Layer 7 of a small transformer language model trained on English Wikipedia (10 layers, counted from 0, width 96). Numbers have three digits each and are written without spaces.
A neuron adds its activation times its output weights to the MLP's output. To switch it off is to set its activation to zero at one token and run the rest of the model.

Output weights of the MLP neurons that the questions are about. A number n stands for (n - 500) times 0.0015.
n23: 477453389220509502558546491426459395421464523615444502490531472586337450602385408615647541632415379746624474581465475536466289442401503801412429473523647408463639570409434522605444528465647575421437544675593530442519520414413290803410483406573458413492498320593256568472501485612437439410
n40: 490324528363473624571463704436402260419499501469403550332551548380637518461415495549376430556468555575436405573351452406548524415302573541350494474595530394464537570470414479506451447659358716508370575494420638545497611481596479493430496338363572606569390553556414542840756593369612344397
n69: 318538481468399494449562323394495435486534439436479535483354425370519436764550593778525642553403470398539383371405547483696544440355380513440563479536483461508405366376486435469570473669727624429457432419532444604566660556506543480550743427548499514520375485560501647502685542261600436446
n85: 529476473702471353457586379609569601720687398409577336372471464220214476429489644493541580587428499554597201490676453471538717528437693454388359559336453536577455494510623300539570590422515701542436422480506596669488258494407379347406566399609540572512430618501510441475571581414448593489
n97: 640518569308428372491615462624382485571343472530542597482478396586485486457415247487556574591551470748445570398658435516657269423554356726359448486527418531456328460478594497590389452604581402422589715400804541448467607598421466544486446501564467365458453454541386382552599476363478520623
n113: 216426464384471605585575530502341443586388461458389611599411462771393445577298474566579546366630389575466551449628578443536434456404347458464559637569607634552445556556712483362527359584503538654346398537503636543369524410551472435262462516318398576410709520469473575350394652481474450302
n178: 411554507578599453444532516495737595589485502474611311493587524388020552462598668409502439461657600470618429513418651791548607636508563609310494463425422322665446405636500416468656443443755648589573570376392435660390322488471324656451441607480445444559620409397559689578599471483369505438
n179: 628521384639551476393491500763594402477377593401403684442364410446678500472308392399502319553771459635427500226464502468301535717516612502535520562632506414672457626390334575505396381525627499518429539375535500504557506489298401528517554581658531377361539489564624629538429463542613621594
n189: 504470443479634522511618625401609403606737566353465706383577386710454590682528298328522269533383368512319334556613607608459562500549658365486320679531395436461514395514309506549650415478418552493499649610399319527331717659585514449531493736646666526573448680386623558627548269378428636475
n195: 548597687527609638777493564522468548501332579479419448581409462418502603568487527603477525504518463561490416682610704429497568482433459405582419510363511331584630528481403613575532291448235552320618403368501520637508621644481405397475508386315493665601636606622436664514576537484605346629
n201: 324534466528400465427484465469566444461471594384647510466495458758602450489638530556416622542396482398345679184457348626689282547539350483532382560599461467538448636439610529338417497445608498610411335451540462602440516585538407659526753541545472639653649624604511531536507672521491753481
n203: 562405618356380438688416675339416425541633229482480446625611604396544452512418459440344496483329450567549318510433412640675498528496562349518549627499432612431479425472591366550296424577485582551510574830397372533641403496420528575734600514571441570279445465503515433545647482496479541576
n205: 499467508558516667420511437541563560516579511372520392573751476406371434480412529492492597424520344532438423709597493606497557542597510544270583401429358399348300349311536559461351438629609479648635417601568466469494392594258644592463508566618505441460571548516386330495377454496488533411
n232: 295375238346504296302363805434421598477510619494528435440345455227371574431488567342439519466522445394825604473428546496608522523482514341493526335484435498642866614532424483312501569400456382554510564471368489517578391579412562503511344549439540622554569570509488555481330464480434365279
n241: 537315357483477691555639648537597599668423361498624555421450569353454570482529406423447497288608492444504506707643327390640541290379330457548506610447425487479558595559376564515628558482507537623450353422449508446402526445548400539437494558574574516558594576417317636627427437551588488445
n243: 633604285620585498600425588372582702495545331452318619694498398358638429703583511578532739331489552620428552758440346450708613660473570533467471466522439414538517529376684432590664691546349354537364503644602522387439570354579391248551428545437592173490529427401642538629618461369310598621

Each question names a token from some text and the token that comes next. It shows the activations a of the neurons there, in the order above. A number n stands for (n - 500) times 0.029.

Then comes g, the gradient of the next token's log-probability with respect to the MLP's output, scaled to length 1. A neuron's effect is roughly proportional to its activation times (output weights . g). A number n stands for (n - 500) times 0.00076.

" ", then "20"
a: 536517499450516555488484508485492506514482497499
g: 485525700450540636561477615429628394577442607509523598604413508470468469668549559409499545664123542493694372505482438860308278426699418761203589457253367583657597428714631447543431511465304551324449421583586454263456795393537258626712608763623359536302465433638473620533756441363500498518
Which two neurons, each switched off alone, lower its probability most, in order? n23, n85

" to", then " his"
a: 469500511497495487489501467556512501501495507516
g: 444542508379391358511541429290541507540358773507437681306459806457506538620598226519578401558598666499564500573489407695518561581474527671541445359600474573496426512623621488501733754384504551355574487755296408615690358554325461554263606386286556166573563259493522405169855623533270555364
Which neuron, switched off, raises the next token's probability most? n195

" |", then " N"
a: 507466500455510482498558484583499433506527509501
g: 528603633724523346634650202540809402662666159480397676380742446426450612664519621534596605642272568429485451729428476249542612543431428472586435478360489485538576352399614566274671754475768646437651534535440205461476585537654503569528612366457545608478430451685354503889507377501640542561
Switching off which neuron hurts the next token most? n113

"on", then " |"
a: 505585506500495502485540500490503469501486497563
g: 645757404670299575262580572423348599358559431524506634472571502528426558348335308697432598189350418501712524604653533423385377323505783322515412574628617396449387615531433524600389757448359355395443757557441715588572452589418784510449474500445442593479563422183734634759407501329699726434
Switching off which neuron hurts the next token most? n243

"ing", then "e"
a: 371551500719507512483499539532423489504493510491
g: 652587498278544572453566587749412564496489425214327453423621535534394392589701582669612715300436692436483341562455488466505540404623545547249431301692565495450647486496448356361614339409717639587758508343754333344392536265600375556321338505629489312376362732579836304404634620300497461358
Switching off which neuron hurts the next token most? n85

"F", then "il"
a: 513626493492493477517514497498486514506681533498
g: 454611326323352555359449632503643508399512701484613498320355369471369704475337638370497446557502339496461542523494700458553630467513708590616725485522501707621335335211590394381448624687350349401563669452457452080155509520389585292568421476626290383315279497326439401355574624419652315712
Switching off which neuron hurts the next token most? n232

" or", then " Com"
a: 489492537498447523497501477542495455501491490506
g: 561606571814734518771582579698635625700654625422549389416492556449335415626494635396518625322687592587497505518423474395519406521344356371303454436450644337334694365296452749222544443364624367670538351292599593462189607433452386552471577437775655427614640269410543632595353618676667553364
Switching off which neuron hurts the next token most? n203

"H", then "em"
a: 506495500515507507502499496498477520513482602493
g: 486607488431475622663400700530459631571597418564438398357171462337312784521198450504371423564496658602579683500313476508530537521493388447606452547305504416676474509298365576493385577546260346431491402710448173528762451527331736390709557690549459580612810688437387657738610613715487446684
Switching off which neuron hurts the next token most? n241

" l", then "aw"
a: 468580503500494505504428501494515507504487511478
g: 359574466281340565817357484464606379495405387628251562447593631529748431612888357673628325313470537527550390596561593511453410437510676232307510440443657353475488400488450491439533518326727424261534268558354653812686468691565586554648502357481592487513767646374292393474393583435544587698
Which two neurons, each switched off alone, lower its probability most, in order? n179, n40

" S", then "eries"
a: 505503471498514418480498495489496502502502529503
g: 536827514674734238450596452393475439526516418623720469761475829392559440475566516488371365643530653442609440668594387476409342657643549444450430540115497380600728533633504727403338589616467471547745273620498489488476819725391469503375674634491488496704287518687563440538576304632431625497
Which two neurons, each switched off alone, lower its probability most, in order? n113, n69

"te", then " to"
a: 499503500467494500506495370491463545499504498500
g: 433657573375422584525432308371530663198328538574445288567492500428684319477385688733607732469513378408229476511652453419765696417449449510417586436274481469509562518458697488322320498649708633285519475513608632448435482546482515447404489086346086236606502397533306481416552558409649429454
Switching off which neuron hurts the next token most? n189

"ack", then "ie"
a: 418478497495520500495508500503517493320494496502
g: 618604578443496618344621728292505646573685383215534541378573270413498608621475782379516526343549561409390530454657479672410355422617451312442572434408176751728559376528487306566721455228500495375560325597204589368725362606252375362314595643552509613506361593500512699416410524511318526361
Which neuron, switched off, raises the next token's probability most? n205

" F", then "at"
a: 506627493490497531499516496501477507513725594492
g: 551242197543477675601450478382488542521472558458440811437690532344407569424469563505787502572773541626385511414386651306492516429265405405500547441229484523536558452691408594666349255530718456165407831337456542604298560486595752565526625703450542498532567490358433498746566575265326405591
Which two neurons, each switched off alone, lower its probability most, in order? n40, n241

" C", then "oc"
a: 509490513506499504491516506491499521509486573513
g: 454423431527603542537446693594527541601591403838718468369331214381596574414433774609367590513160360216495533394473599510321409524245374423300445345328386364557507360556609374617630515460343413560364680314317366563427487489228593513601384747306562564749359750607555530554385481479339506459
Which neuron, switched off, raises the next token's probability most? n232

"eries", then " M"
a: 488494428516507501482498519408500488422506493503
g: 558476491463472417649543469569743789481376680373563430460321497559268539337673622754591625665672577392488497306446544576430364325610441405336465460630641684832397525763282495574424446437133633584437429248383281454518418458802476656579607377684567702517534385446550433540500657659272538477
Switching off which neuron hurts the next token most? n205

"is", then "ode"
a: 502503498504494489494493399499502517498479499503
g: 685688273556385573721576574449411482972468580463512624591752733538503501490317337355484606521514647684580598518428483386540432466347291467582570432342520651293571434454519615259449652346648321701407486405525589427458605800244752545735690459441606526421607363476647646475405444384271506630
Switching off which neuron hurts the next token most? n189

"20", then "15"
a: 599403517490520504496492522501508495510499505502
g: 342547282487304665387400418239525532363525426357463492663545703382596575722517584313642287040657327428507576496492350362493165548526529474394522399422347482639669516507349447454494782475550628324487448524508383732736544364549662368477464668586465392678426761536601530660393660504487289668
Which neuron, switched off, raises the next token's probability most? n23

" which", then " produc"
a: 498501464499501491490488492463510483363504511453
g: 363563213604640363635811685222731642528393629498515527393657415400378548353506582585538446648364737434648366359554473400451549545291585632513497388652518310309415704526567723417415494568350460860655369398478391440379375647349478695645488581578447552750538263438594667583543443723297618556
Which neuron, switched off, raises the next token's probability most? n205

"20", then "04"
a: 490388538563517508497504521500504488502494512496
g: 505263602411518394432313427735405702298309545616862481518416572490528419510411469522369586618406528342404486532459593721610553570717440688399591657483686638492334696363589337455462188596403422622452458583327531568305381606508320924458235376675434478452482351493716513420704566523417738450
Switching off which neuron hurts the next token most? n40

" ", then "19"
a: 501500416519498498504496500504504487508521520354
g: 310513716226469358603747494520644569500695410685657311479455617401475545610416450675756541377504697609570532466483572311658550550423224589570606737711466552545274627463399645605610571503465384512671626529483581679365587732564973458551371425562562508607715357352517489744255464593540514405
Switching off which neuron hurts the next token most? n243

"ur", then "se"
a: 480498501505490530501468501424518505488534497503
g: 354414663742609646639520411571607631486492472859667639358269476497375564523578314523507211536271324181417337416584691306539222637503437660455602601517640479545521352494603403479481290571570492381547368301534717349397586469681634360572318360334471451407149526567334536426496374379563609593
Which neuron, switched off, raises the next token's probability most? n195

" Geor", then "ge"
a: 498541501500511500501541500533521493332521489507
g: 429307532463481399449498461443527676733278563539742620543227569553479410460586586448483583421607363261637387510358360325485312608442518759574450602456550405562517636550357511654575173650477464526590536329459415590535452433442151773386330578642364365792688364467301711257214680507579547406
Switching off which neuron hurts the next token most? n205

"ar", then "ay"
a: 505538516498510506499509502519547506501514562514
g: 465291505397421689665216621626640503571530550580462697417453611444421335208689694423458570611569690430509621630637461449537686453462808653459519285373352601445349626693348704673505546487413460467475427345264537289557359273340779568429482382619655406750684347500482547558526268482489761405
Switching off which neuron hurts the next token most? n241

" be", then " until"
a: 493501514503692509488488501489511480472513498495
g: 200576577618542514490370406374505726263394587506683566527534405340479363507550458705451581630755336386544561391414427468755641457614391319393807690478486239463596515513636478431517463506765712331468555455715359883543496515569613225335452472320281400641583385516414457485504374281628436298
Switching off which neuron hurts the next token most? n69

"re", then ","
a: 510521520508494494510585481492512497500506501515
g: 575729685256421610555583560560376232300322594336498390700729604596499464584185430472275351466374702405463531410346407436361550330342604466545596338479355442469426447563460736651150421282618385297444385508510399643456407415430607432508533793640664312363449481314372414627348601405593677451
Switching off which neuron hurts the next token most? n179

" and", then " e"
a: 528503528535384529489553495534503519498499498501
g: 651430500436767533452444475514128516328681484402635936521563490524462526541555594464542377649435431543435539564465571532570644781532613436817295608227399458414656743537488682338491555339707414799474508684384407381512465249419512473447324488658288597603573532617467536643565287295470660534
Switching off which neuron hurts the next token most? n97

"m", then "en"
a: 498524500498502501505486500500501711500471565537
g: 424742536219516683410335612414380470381625486551725278674700340525406362513391590594550453478418561422502441472471228593626675560573736752506411608646663689714576507580466607301547566596277464360617469541639450889510492681843602469387240444356493536737608511516439381536408564335494496670
Switching off which neuron hurts the next token most? n179

"og", then "o"
a: 511502499491500531501499514592516500500502508497
g: 536210698546499649522623686455250613611386732340619704347483718505419359663600667670409458583270462587447571557585628414159393330569418541416486274349433372582582415575370489477729584457697652474516456386295511254492455400315542625197429575438611652647719526499348671398492429348665647591
Switching off which neuron hurts the next token most? n195

"ang", then " k"
a: 441504499495378509482498505499485482499504536502
g: 528403433432803549385500336759679263603586604523493537478421388708554564387478318693354547510524468589523495431409420806353835348345612598378561398274746525541285292472495499295525395551578603630588502562455416331349659682324269424601682331514392420439315606367777518498302664584379654475
Which neuron, switched off, raises the next token's probability most? n241

"ion", then " a"
a: 511501503484504504487523501475497500486522505504
g: 595467193662515525291504500615301400430313639358313526234512591675622406459463516530551359402506483359427511306439732366517554511490337570451488650520394339731428624434236669366250634712476544475671250391534606461594397222465469596358545293503665455774429489382390225388517592769483569722
Switching off which neuron hurts the next token most? n179

" O", then "p"
a: 490567500507507790500502495498496506496481499505
g: 429607425545547442427526489502790279426324582751365398414626710705578482489385519403512389487452389405537419440532775495289433483463543556498345185606450540465547596520697562569736350344529468287454503439519117448543801502551613385557521688098656474660593648401626365589524621280286475698
Which neuron, switched off, raises the next token's probability most? n113

" b", then "us"
a: 505504531508503510496449499511491475507500552509
g: 325539570203504413533394460540397541557409626501403574327601503506714700714333586679553384531655664618617342645391670501673523336470677585523094462403616501545572343361489435670698405378458346539536759424444635612486413491391632537622165688535576491488271344499085551499348403542315446419
Switching off which neuron hurts the next token most? n179

" Act", then "or"
a: 489581501500516504505500507506496520504509515511
g: 608559776392523790575515624640568665520515682519397525352512735371147349742552527486629527520284879557410516511602619523494562598533525600360809573247388508531559470510394324462510404634591480287484423500247460352444520454206657394497302255701587724585514547306398403474657511557540579549
Switching off which neuron hurts the next token most? n40

" Phil", then "ip"
a: 505570495494500505505496497465504499466482489505
g: 657586466573471522491656420597543532383195451656553301308463596539764603494773813582293256391653561541404518603632669544272585486212641599490446341612630442578350489449562552586584445538702747552500366439329502409700665613592642673296324619528512690586614531617415257601461600677357273396
Which neuron, switched off, raises the next token's probability most? n195

" B", then "ub"
a: 499497534496494503452499492508493485510491506515
g: 688504615671571692439481518559412683501434605750553556297360459511652665580425442538333582615626481720497548495580790347484638408499416796448413374424500698200238768448537564433713646437643354759461310705547473401615662540555632605563628813607507509697560394443650402541522621623266431331
Switching off which neuron hurts the next token most? n178

"s", then "ide"
a: 513505467440527505498535470499507479483507511508
g: 251551332365535371320446684295321600724511443552504236434424405542464586080617510451369440833202520460456412461638436731484555512596684794483482433470469569664578446369583390557560410619679462482512368272444516192366485567378359451653474722526689588779456500463747500467557400498475552419
Which neuron, switched off, raises the next token's probability most? n85

"es", then "===\n\n"
a: 509531526543516494495495515481499498496499514487
g: 652525707408472567580334345255403680416479606654418595523407704549647491507691422366228432715633443596488604646838473515546560534391435516690647673637238399525539346683468336304630472499542257588460538812592596460436804469488433484506315552616540403334316273334627302490612301538686448441
Which neuron, switched off, raises the next token's probability most? n85

"s", then " Tr"
a: 504500512461516502500499521528506505491512507506
g: 711666528576647424449568332682474449477277693096290515539349397507360441211521610454544380566746698594377437418503646371353501391362611271351392548726605701512611555597408749601467480285468384838478229471493447444488600459659428521656562206428371413542538572637576376434460650560395392531
Switching off which neuron hurts the next token most? n195

"ing", then " that"
a: 450492515506504491542532435497510496494514504492
g: 568635496395476487278590606136567285501185403269490525459450540389499637721371428439291588212436600592685516546521346552771481362522655582588548505706394740521740322387808349439453505532322594354357370546483598525435417409615407422634786487686616553621425493701380475636561409555417284424
Which neuron, switched off, raises the next token's probability most? n179

"st", then " and"
a: 508508505502525500478501496496781506503518346480
g: 393424562467410324596479710386745681643657593488504609428524366640475666480326283662361328380509476242484513522276475510560238445712351536635684587327268233476395508382696534496566587466507463318579390366569546569547304405413535619456599555677332432609599731163687654585590403332804554645
Which neuron, switched off, raises the next token's probability most? n241